Layer 7 of a small transformer language model trained on English Wikipedia (10 layers, counted from 0, width 128).
A neuron adds its activation times its output weights to the MLP's output. To switch it off is to set its activation to zero at one token and run the rest of the model.

Output weights of the MLP neurons that the questions are about. A number n stands for (n - 500) times 0.00096.
n83: 782 409 387 85 262 438 484 346 568 113 553 565 462 647 599 490 406 613 260 448 436 770 734 561 577 212 784 584 371 637 835 413 524 358 425 582 520 680 928 361 580 407 510 706 490 674 441 358 456 173 663 525 461 536 721 500 606 500 804 585 577 697 90 452 490 290 467 539 542 367 720 718 657 374 301 296 666 392 405 415 531 343 399 819 495 465 414 733 789 684 309 554 117 646 628 218 470 543 457 358 457 216 597 321 279 358 163 322 525 750 582 280 624 576 470 644 436 643 368 670 530 510 515 515 626 601 471 346
n205: 320 407 533 591 441 363 403 623 442 454 420 504 538 451 564 291 402 418 512 595 500 578 648 342 565 235 344 496 651 314 469 619 453 354 464 473 669 704 516 484 648 351 648 555 433 369 402 378 273 532 627 278 825 276 484 673 601 577 675 482 443 571 750 767 619 408 362 457 493 455 659 484 375 675 387 500 701 661 504 668 284 520 577 418 485 560 359 520 363 684 665 645 331 556 701 287 557 542 732 361 330 577 450 724 643 621 616 345 671 488 349 504 440 481 721 129 406 541 423 728 484 488 452 452 456 589 190 563
n273: 289 362 374 373 534 464 560 728 285 576 532 366 489 290 540 398 500 743 391 569 653 511 426 306 570 564 307 621 591 488 422 562 504 450 554 338 608 744 459 465 359 425 623 519 549 482 635 680 601 432 659 723 362 570 619 685 685 635 371 509 277 504 369 566 481 617 457 548 600 719 883 455 507 515 511 236 614 612 344 450 516 567 535 686 478 285 685 674 59 412 541 564 515 515 568 588 411 377 143 586 281 504 681 434 363 562 334 540 333 476 504 582 314 367 575 667 492 512 550 439 477 651 530 454 366 613 448 307
n332: 737 596 446 404 603 500 638 509 361 423 408 448 642 665 541 438 393 376 367 739 734 504 500 584 437 478 450 396 375 597 411 601 627 234 648 408 526 487 303 325 461 681 305 466 573 803 358 582 491 573 565 366 594 806 583 540 482 350 448 539 500 187 672 558 262 571 484 530 728 277 424 367 325 606 424 629 565 513 544 631 536 598 702 439 366 690 430 385 709 532 304 602 321 518 655 568 689 385 420 356 412 374 365 473 429 275 698 861 340 586 277 718 357 500 350 514 809 349 610 835 267 202 440 794 710 546 525 371
n518: 495 513 491 474 487 551 509 824 478 686 453 554 180 661 563 436 307 509 414 466 491 373 487 514 637 328 425 642 425 568 392 517 722 355 826 552 599 478 614 587 553 616 123 303 368 448 689 687 482 526 487 372 618 337 299 549 360 581 300 505 450 557 676 666 469 666 683 439 529 204 359 826 439 604 669 623 390 623 304 460 760 259 729 441 509 505 752 631 592 299 496 434 264 428 509 658 220 226 216 580 600 323 375 486 390 671 417 374 429 444 838 778 411 614 689 548 487 373 514 331 425 255 739 684 563 458 422 354
n559: 635 142 539 213 320 593 589 534 405 403 428 521 488 540 620 544 479 467 297 769 583 429 471 698 122 441 469 660 555 526 771 610 393 474 364 516 154 292 500 448 479 698 467 413 458 603 646 536 762 445 534 399 450 345 606 457 461 302 441 557 409 467 312 581 378 419 705 537 563 708 699 379 450 451 586 365 418 725 356 496 571 434 667 508 390 407 774 590 477 551 164 434 471 871 237 416 667 336 374 568 365 350 750 483 578 500 662 291 614 491 517 695 614 480 588 450 746 539 367 547 500 533 534 436 487 428 512 819
n713: 509 557 446 613 256 546 454 474 210 330 240 509 546 612 546 680 470 621 643 737 513 453 654 562 500 356 343 757 513 447 555 813 539 330 372 445 367 553 379 491 421 363 615 444 370 436 569 417 496 530 283 604 466 804 676 735 460 211 544 233 464 604 380 651 365 479 500 534 714 666 410 326 504 231 423 283 871 677 803 267 354 478 624 665 411 394 580 349 385 654 440 534 513 562 569 601 376 413 705 496 804 349 419 51 590 695 286 482 500 395 370 478 448 662 665 805 375 379 442 632 609 644 426 332 681 416 560 417
n725: 574 832 661 655 705 529 606 306 299 407 423 511 548 394 231 447 236 724 483 235 664 659 495 517 243 771 165 428 395 200 56 688 527 267 343 295 584 288 599 632 517 129 533 231 489 597 770 465 730 583 566 478 319 779 175 906 167 426 467 487 563 159 579 655 411 425 115 495 542 700 534 743 298 533 695 635 297 478 260 595 535 549 754 657 683 796 703 630 800 320 484 276 555 866 439 523 483 511 25 468 245 398 543 671 231 698 598 441 272 622 363 317 511 674 632 476 335 574 540 606 456 867 450 759 635 441 446 904

Each question names a token from some text and the token that comes next. It shows the activations a of the neurons there, in the order above. A number n stands for (n - 500) times 0.0084.

Then comes g, the gradient of the next token's log-probability with respect to the MLP's output, scaled to length 1. A neuron's effect is roughly proportional to its activation times (output weights . g). A number n stands for (n - 500) times 0.00068.

" Or", then "lin"
a: 500 778 493 543 500 484 562 500
g: 396 656 445 368 509 642 562 615 619 611 680 724 497 512 358 429 505 552 588 667 628 433 447 605 755 360 480 639 377 457 760 560 504 538 449 251 625 549 473 455 566 526 500 488 601 449 730 565 639 441 670 340 549 439 498 809 630 527 519 344 256 412 394 550 484 530 520 642 472 440 279 409 427 467 363 508 510 496 509 608 473 298 403 589 622 722 491 439 259 610 395 394 370 507 557 553 543 237 281 539 136 502 410 415 592 536 408 704 247 413 350 679 157 526 541 330 370 702 663 784 377 413 540 590 567 501 561 315
Which two neurons, each switched off alone, lower its probability most, in order? n205, n332

" G", then "en"
a: 500 482 484 480 480 640 592 499
g: 708 614 748 642 662 541 353 433 439 448 385 436 689 176 795 594 543 363 189 572 487 528 333 204 317 641 509 664 565 387 419 467 695 482 613 422 439 342 356 700 258 517 640 377 404 615 363 598 385 518 452 384 427 338 546 522 644 698 537 675 457 626 585 646 629 534 393 470 265 307 518 331 428 667 611 552 620 664 532 398 537 337 632 422 486 423 598 596 623 387 481 364 442 649 240 462 461 610 631 453 401 503 613 531 577 696 374 400 282 426 609 446 362 442 770 304 414 564 589 502 444 629 540 436 577 651 531 518
Which neuron, switched off, raises the next token's probability most? n713

" so", then "ap"
a: 500 504 526 484 498 492 498 483
g: 803 708 473 603 595 430 364 348 459 533 434 553 712 590 586 416 371 315 538 502 432 483 553 581 679 655 705 448 478 542 268 341 438 383 397 522 606 402 690 630 415 577 544 563 495 200 467 640 565 722 508 469 415 625 345 267 642 402 346 672 654 464 441 450 550 456 576 521 605 525 419 565 447 780 505 397 349 437 420 611 534 341 647 288 565 502 660 644 593 499 552 438 916 568 200 618 447 511 479 404 435 690 391 373 432 482 586 592 399 351 796 364 288 643 414 511 272 448 310 261 463 412 423 467 576 418 498 677
Which neuron, switched off, raises the next token's probability most? n273

"in", then "ness"
a: 500 566 500 494 494 622 496 500
g: 493 665 475 586 652 476 509 535 473 245 764 402 375 418 428 441 552 711 561 780 408 629 647 544 567 408 362 480 573 390 539 466 452 513 373 411 551 504 688 725 352 347 615 331 528 359 509 198 538 594 583 510 373 481 384 486 215 608 535 711 235 601 529 301 489 426 319 566 289 421 684 358 344 503 582 623 185 592 616 672 584 283 633 580 497 568 737 493 589 516 620 584 313 554 273 402 420 220 586 586 412 504 792 468 691 479 333 390 423 524 461 602 519 544 547 470 502 403 704 644 412 498 629 446 514 669 363 651
Switching off which neuron hurts the next token most? n559

"s", then "ley"
a: 549 480 496 497 680 483 975 480
g: 535 332 445 463 653 632 431 580 813 672 416 298 529 368 378 479 704 567 604 418 377 380 578 575 699 592 450 447 467 320 494 405 545 287 347 609 549 524 725 555 403 617 630 487 358 638 476 628 807 450 592 634 368 385 491 563 422 618 579 439 450 429 496 488 555 583 436 395 526 481 389 668 590 566 510 506 445 526 593 426 322 437 616 395 572 397 711 282 599 608 514 568 363 360 99 472 669 663 445 502 375 496 667 348 778 530 371 475 157 453 588 513 514 225 430 530 594 196 639 801 465 501 368 363 577 563 333 669
Which neuron, switched off, raises the next token's probability most? n713

" M", then "ul"
a: 499 527 742 522 485 655 848 500
g: 759 569 573 409 424 595 357 746 416 372 631 521 682 487 306 696 634 765 509 403 328 562 442 748 402 427 527 475 586 414 672 517 463 528 560 300 433 601 554 495 372 480 367 610 383 531 522 527 852 676 640 305 612 633 576 516 326 636 736 529 752 517 372 358 272 489 370 545 496 290 490 634 483 345 533 477 553 653 472 450 573 433 635 640 295 550 419 567 412 495 617 380 459 659 503 645 358 397 315 510 384 453 407 473 146 414 302 676 508 485 716 592 215 525 565 723 296 527 357 445 461 570 534 352 454 439 530 318
Switching off which neuron hurts the next token most? n713

" F", then "ar"
a: 483 488 607 676 491 636 714 499
g: 496 630 373 283 475 415 526 619 319 444 504 456 507 679 323 385 458 367 615 429 564 542 364 353 547 631 477 463 665 605 375 538 380 640 537 446 552 718 444 484 618 588 603 470 537 320 278 452 563 739 524 518 472 375 640 602 710 458 480 309 388 579 517 460 474 506 699 384 611 640 381 252 423 566 693 256 360 524 385 400 636 592 665 455 506 698 758 452 443 623 545 385 544 345 572 551 614 214 425 763 203 672 444 608 222 865 464 606 632 540 346 327 659 467 413 528 325 614 543 263 671 595 438 301 536 507 537 503
Switching off which neuron hurts the next token most? n273

"re", then "a"
a: 487 564 483 570 500 791 644 492
g: 654 621 238 574 680 520 369 403 306 600 633 797 504 640 559 317 478 544 526 451 645 494 500 510 661 499 742 252 491 501 239 682 283 548 493 508 607 469 511 427 640 640 458 559 417 653 387 605 541 576 405 545 383 332 481 562 693 567 452 410 547 448 524 419 558 233 541 465 391 851 423 440 651 430 508 532 553 206 444 559 542 583 689 403 710 481 641 612 455 489 437 277 538 556 373 478 416 463 570 426 413 792 401 545 355 607 253 405 476 498 669 198 563 641 347 618 273 638 391 554 360 522 627 468 467 204 670 400
Which neuron, switched off, raises the next token's probability most? n559

"que", then "s"
a: 483 480 490 522 490 480 492 500
g: 491 375 520 453 247 578 550 681 459 275 552 504 586 411 458 611 537 599 136 731 557 516 500 660 228 546 358 461 519 424 587 618 701 701 445 255 280 450 470 589 197 335 431 518 443 476 664 488 447 501 478 358 425 521 560 671 403 583 556 745 516 473 515 378 408 545 676 314 503 503 522 596 542 452 436 365 579 720 329 457 598 565 581 744 531 515 316 781 505 352 307 321 542 659 581 588 505 574 333 671 396 432 607 319 350 684 580 434 419 505 439 718 290 796 562 707 287 647 443 637 472 660 534 476 425 511 399 451
Which neuron, switched off, raises the next token's probability most? n559

" |", then "\n"
a: 485 582 490 496 499 497 496 499
g: 667 303 513 288 593 435 511 436 574 617 766 727 605 316 385 235 458 447 577 645 309 630 535 549 412 636 645 347 495 625 709 657 339 543 439 386 627 605 579 306 523 539 400 514 554 458 645 629 458 583 368 385 592 405 666 412 385 778 462 563 477 400 578 482 228 544 544 463 367 423 558 414 459 567 340 517 517 443 274 556 358 545 554 489 228 519 471 402 454 766 248 489 568 723 623 447 421 553 540 161 531 450 533 604 517 446 496 439 405 444 329 358 546 607 549 477 517 397 977 562 535 531 704 494 281 749 521 502
Switching off which neuron hurts the next token most? n205

"00", then "m"
a: 486 488 485 487 492 500 499 480
g: 642 676 697 529 550 754 461 553 515 289 443 427 575 463 457 468 458 520 229 563 725 465 584 369 312 553 505 507 513 646 281 543 484 218 270 481 362 474 707 695 438 365 478 303 468 460 732 218 448 711 303 243 643 383 699 703 505 522 437 547 421 700 633 406 260 505 540 366 553 449 370 416 328 594 438 361 500 689 603 391 549 465 646 682 584 436 459 600 264 368 548 457 537 504 593 413 655 376 345 485 448 577 380 504 600 541 330 464 505 572 562 607 403 705 474 825 559 716 450 581 469 655 300 734 443 484 548 509
Which neuron, switched off, raises the next token's probability most? n725

" ", then "55"
a: 493 492 773 634 495 496 542 485
g: 230 515 666 530 381 688 504 441 784 750 390 548 550 503 470 554 556 446 562 394 671 615 405 418 457 555 329 605 283 616 704 430 503 264 486 464 444 782 539 575 492 424 369 432 382 682 554 555 474 376 579 444 517 575 331 301 493 486 456 159 406 411 532 667 780 559 601 641 765 415 545 516 603 471 739 674 453 451 513 490 411 499 491 467 392 438 787 393 675 503 465 426 409 378 519 470 503 457 457 311 745 399 383 350 180 420 322 549 602 467 698 395 669 406 539 779 392 606 609 459 626 209 520 503 496 502 300 500
Which neuron, switched off, raises the next token's probability most? n273

" South", then " |"
a: 500 707 499 499 499 480 482 500
g: 411 301 443 385 534 521 445 409 353 741 623 610 468 484 542 540 275 583 636 620 623 518 441 295 616 596 873 474 445 455 425 560 520 616 733 543 735 617 515 265 833 528 438 552 392 427 540 672 651 433 412 334 692 405 409 474 490 614 439 434 795 469 444 620 326 331 607 615 636 445 346 657 736 470 365 555 603 350 423 588 284 371 444 440 281 595 501 299 309 697 448 514 490 301 618 230 442 495 636 446 545 380 314 401 409 534 487 551 501 431 475 678 544 569 766 243 405 421 665 477 350 489 677 466 578 556 443 460
Switching off which neuron hurts the next token most? n205

"|", then " Martin"
a: 612 485 483 497 487 500 499 492
g: 280 542 276 351 522 311 571 303 366 735 362 607 427 535 457 602 530 693 483 445 535 498 469 419 734 530 467 468 511 187 619 482 576 509 696 198 448 329 476 683 562 603 717 620 605 590 664 800 568 530 443 590 524 479 397 411 368 555 451 607 456 582 459 432 649 545 489 488 377 466 607 351 422 826 332 492 306 508 747 511 575 650 470 425 403 528 255 658 404 541 420 543 536 355 510 815 369 484 426 281 425 519 507 422 507 452 531 629 277 475 642 431 344 286 452 398 478 631 545 616 344 382 601 621 344 628 695 811
Which neuron, switched off, raises the next token's probability most? n83

" |", then " Bel"
a: 489 732 480 499 500 494 487 499
g: 759 547 457 543 460 570 493 493 349 612 338 329 478 470 291 521 582 417 599 770 506 535 609 716 479 517 462 627 477 319 675 541 439 729 558 371 705 36 533 522 675 533 511 346 636 580 379 539 429 493 453 640 479 687 506 400 494 361 451 703 449 277 431 610 422 439 593 331 420 431 830 480 375 499 251 487 302 386 385 360 586 667 643 429 474 509 485 510 600 419 475 389 589 607 559 789 412 454 617 338 374 454 522 463 434 481 273 546 637 396 643 355 307 607 174 393 625 739 472 566 514 585 765 518 422 528 590 580
Which neuron, switched off, raises the next token's probability most? n205

" North", then " Do"
a: 500 578 483 498 500 497 482 500
g: 458 342 547 567 473 397 392 704 482 575 312 758 444 510 563 616 621 623 643 398 393 485 596 398 523 332 574 792 605 251 427 402 343 686 716 539 684 513 524 544 515 472 663 470 440 370 422 439 502 179 480 616 534 802 617 524 260 425 524 425 661 556 606 583 303 417 739 540 515 356 435 535 488 377 450 556 485 221 380 598 401 387 426 355 352 746 763 549 476 513 632 711 446 389 394 596 628 579 630 610 574 623 272 621 490 475 519 476 361 493 605 465 366 541 626 588 169 657 433 527 676 397 303 545 314 365 386 315
Switching off which neuron hurts the next token most? n205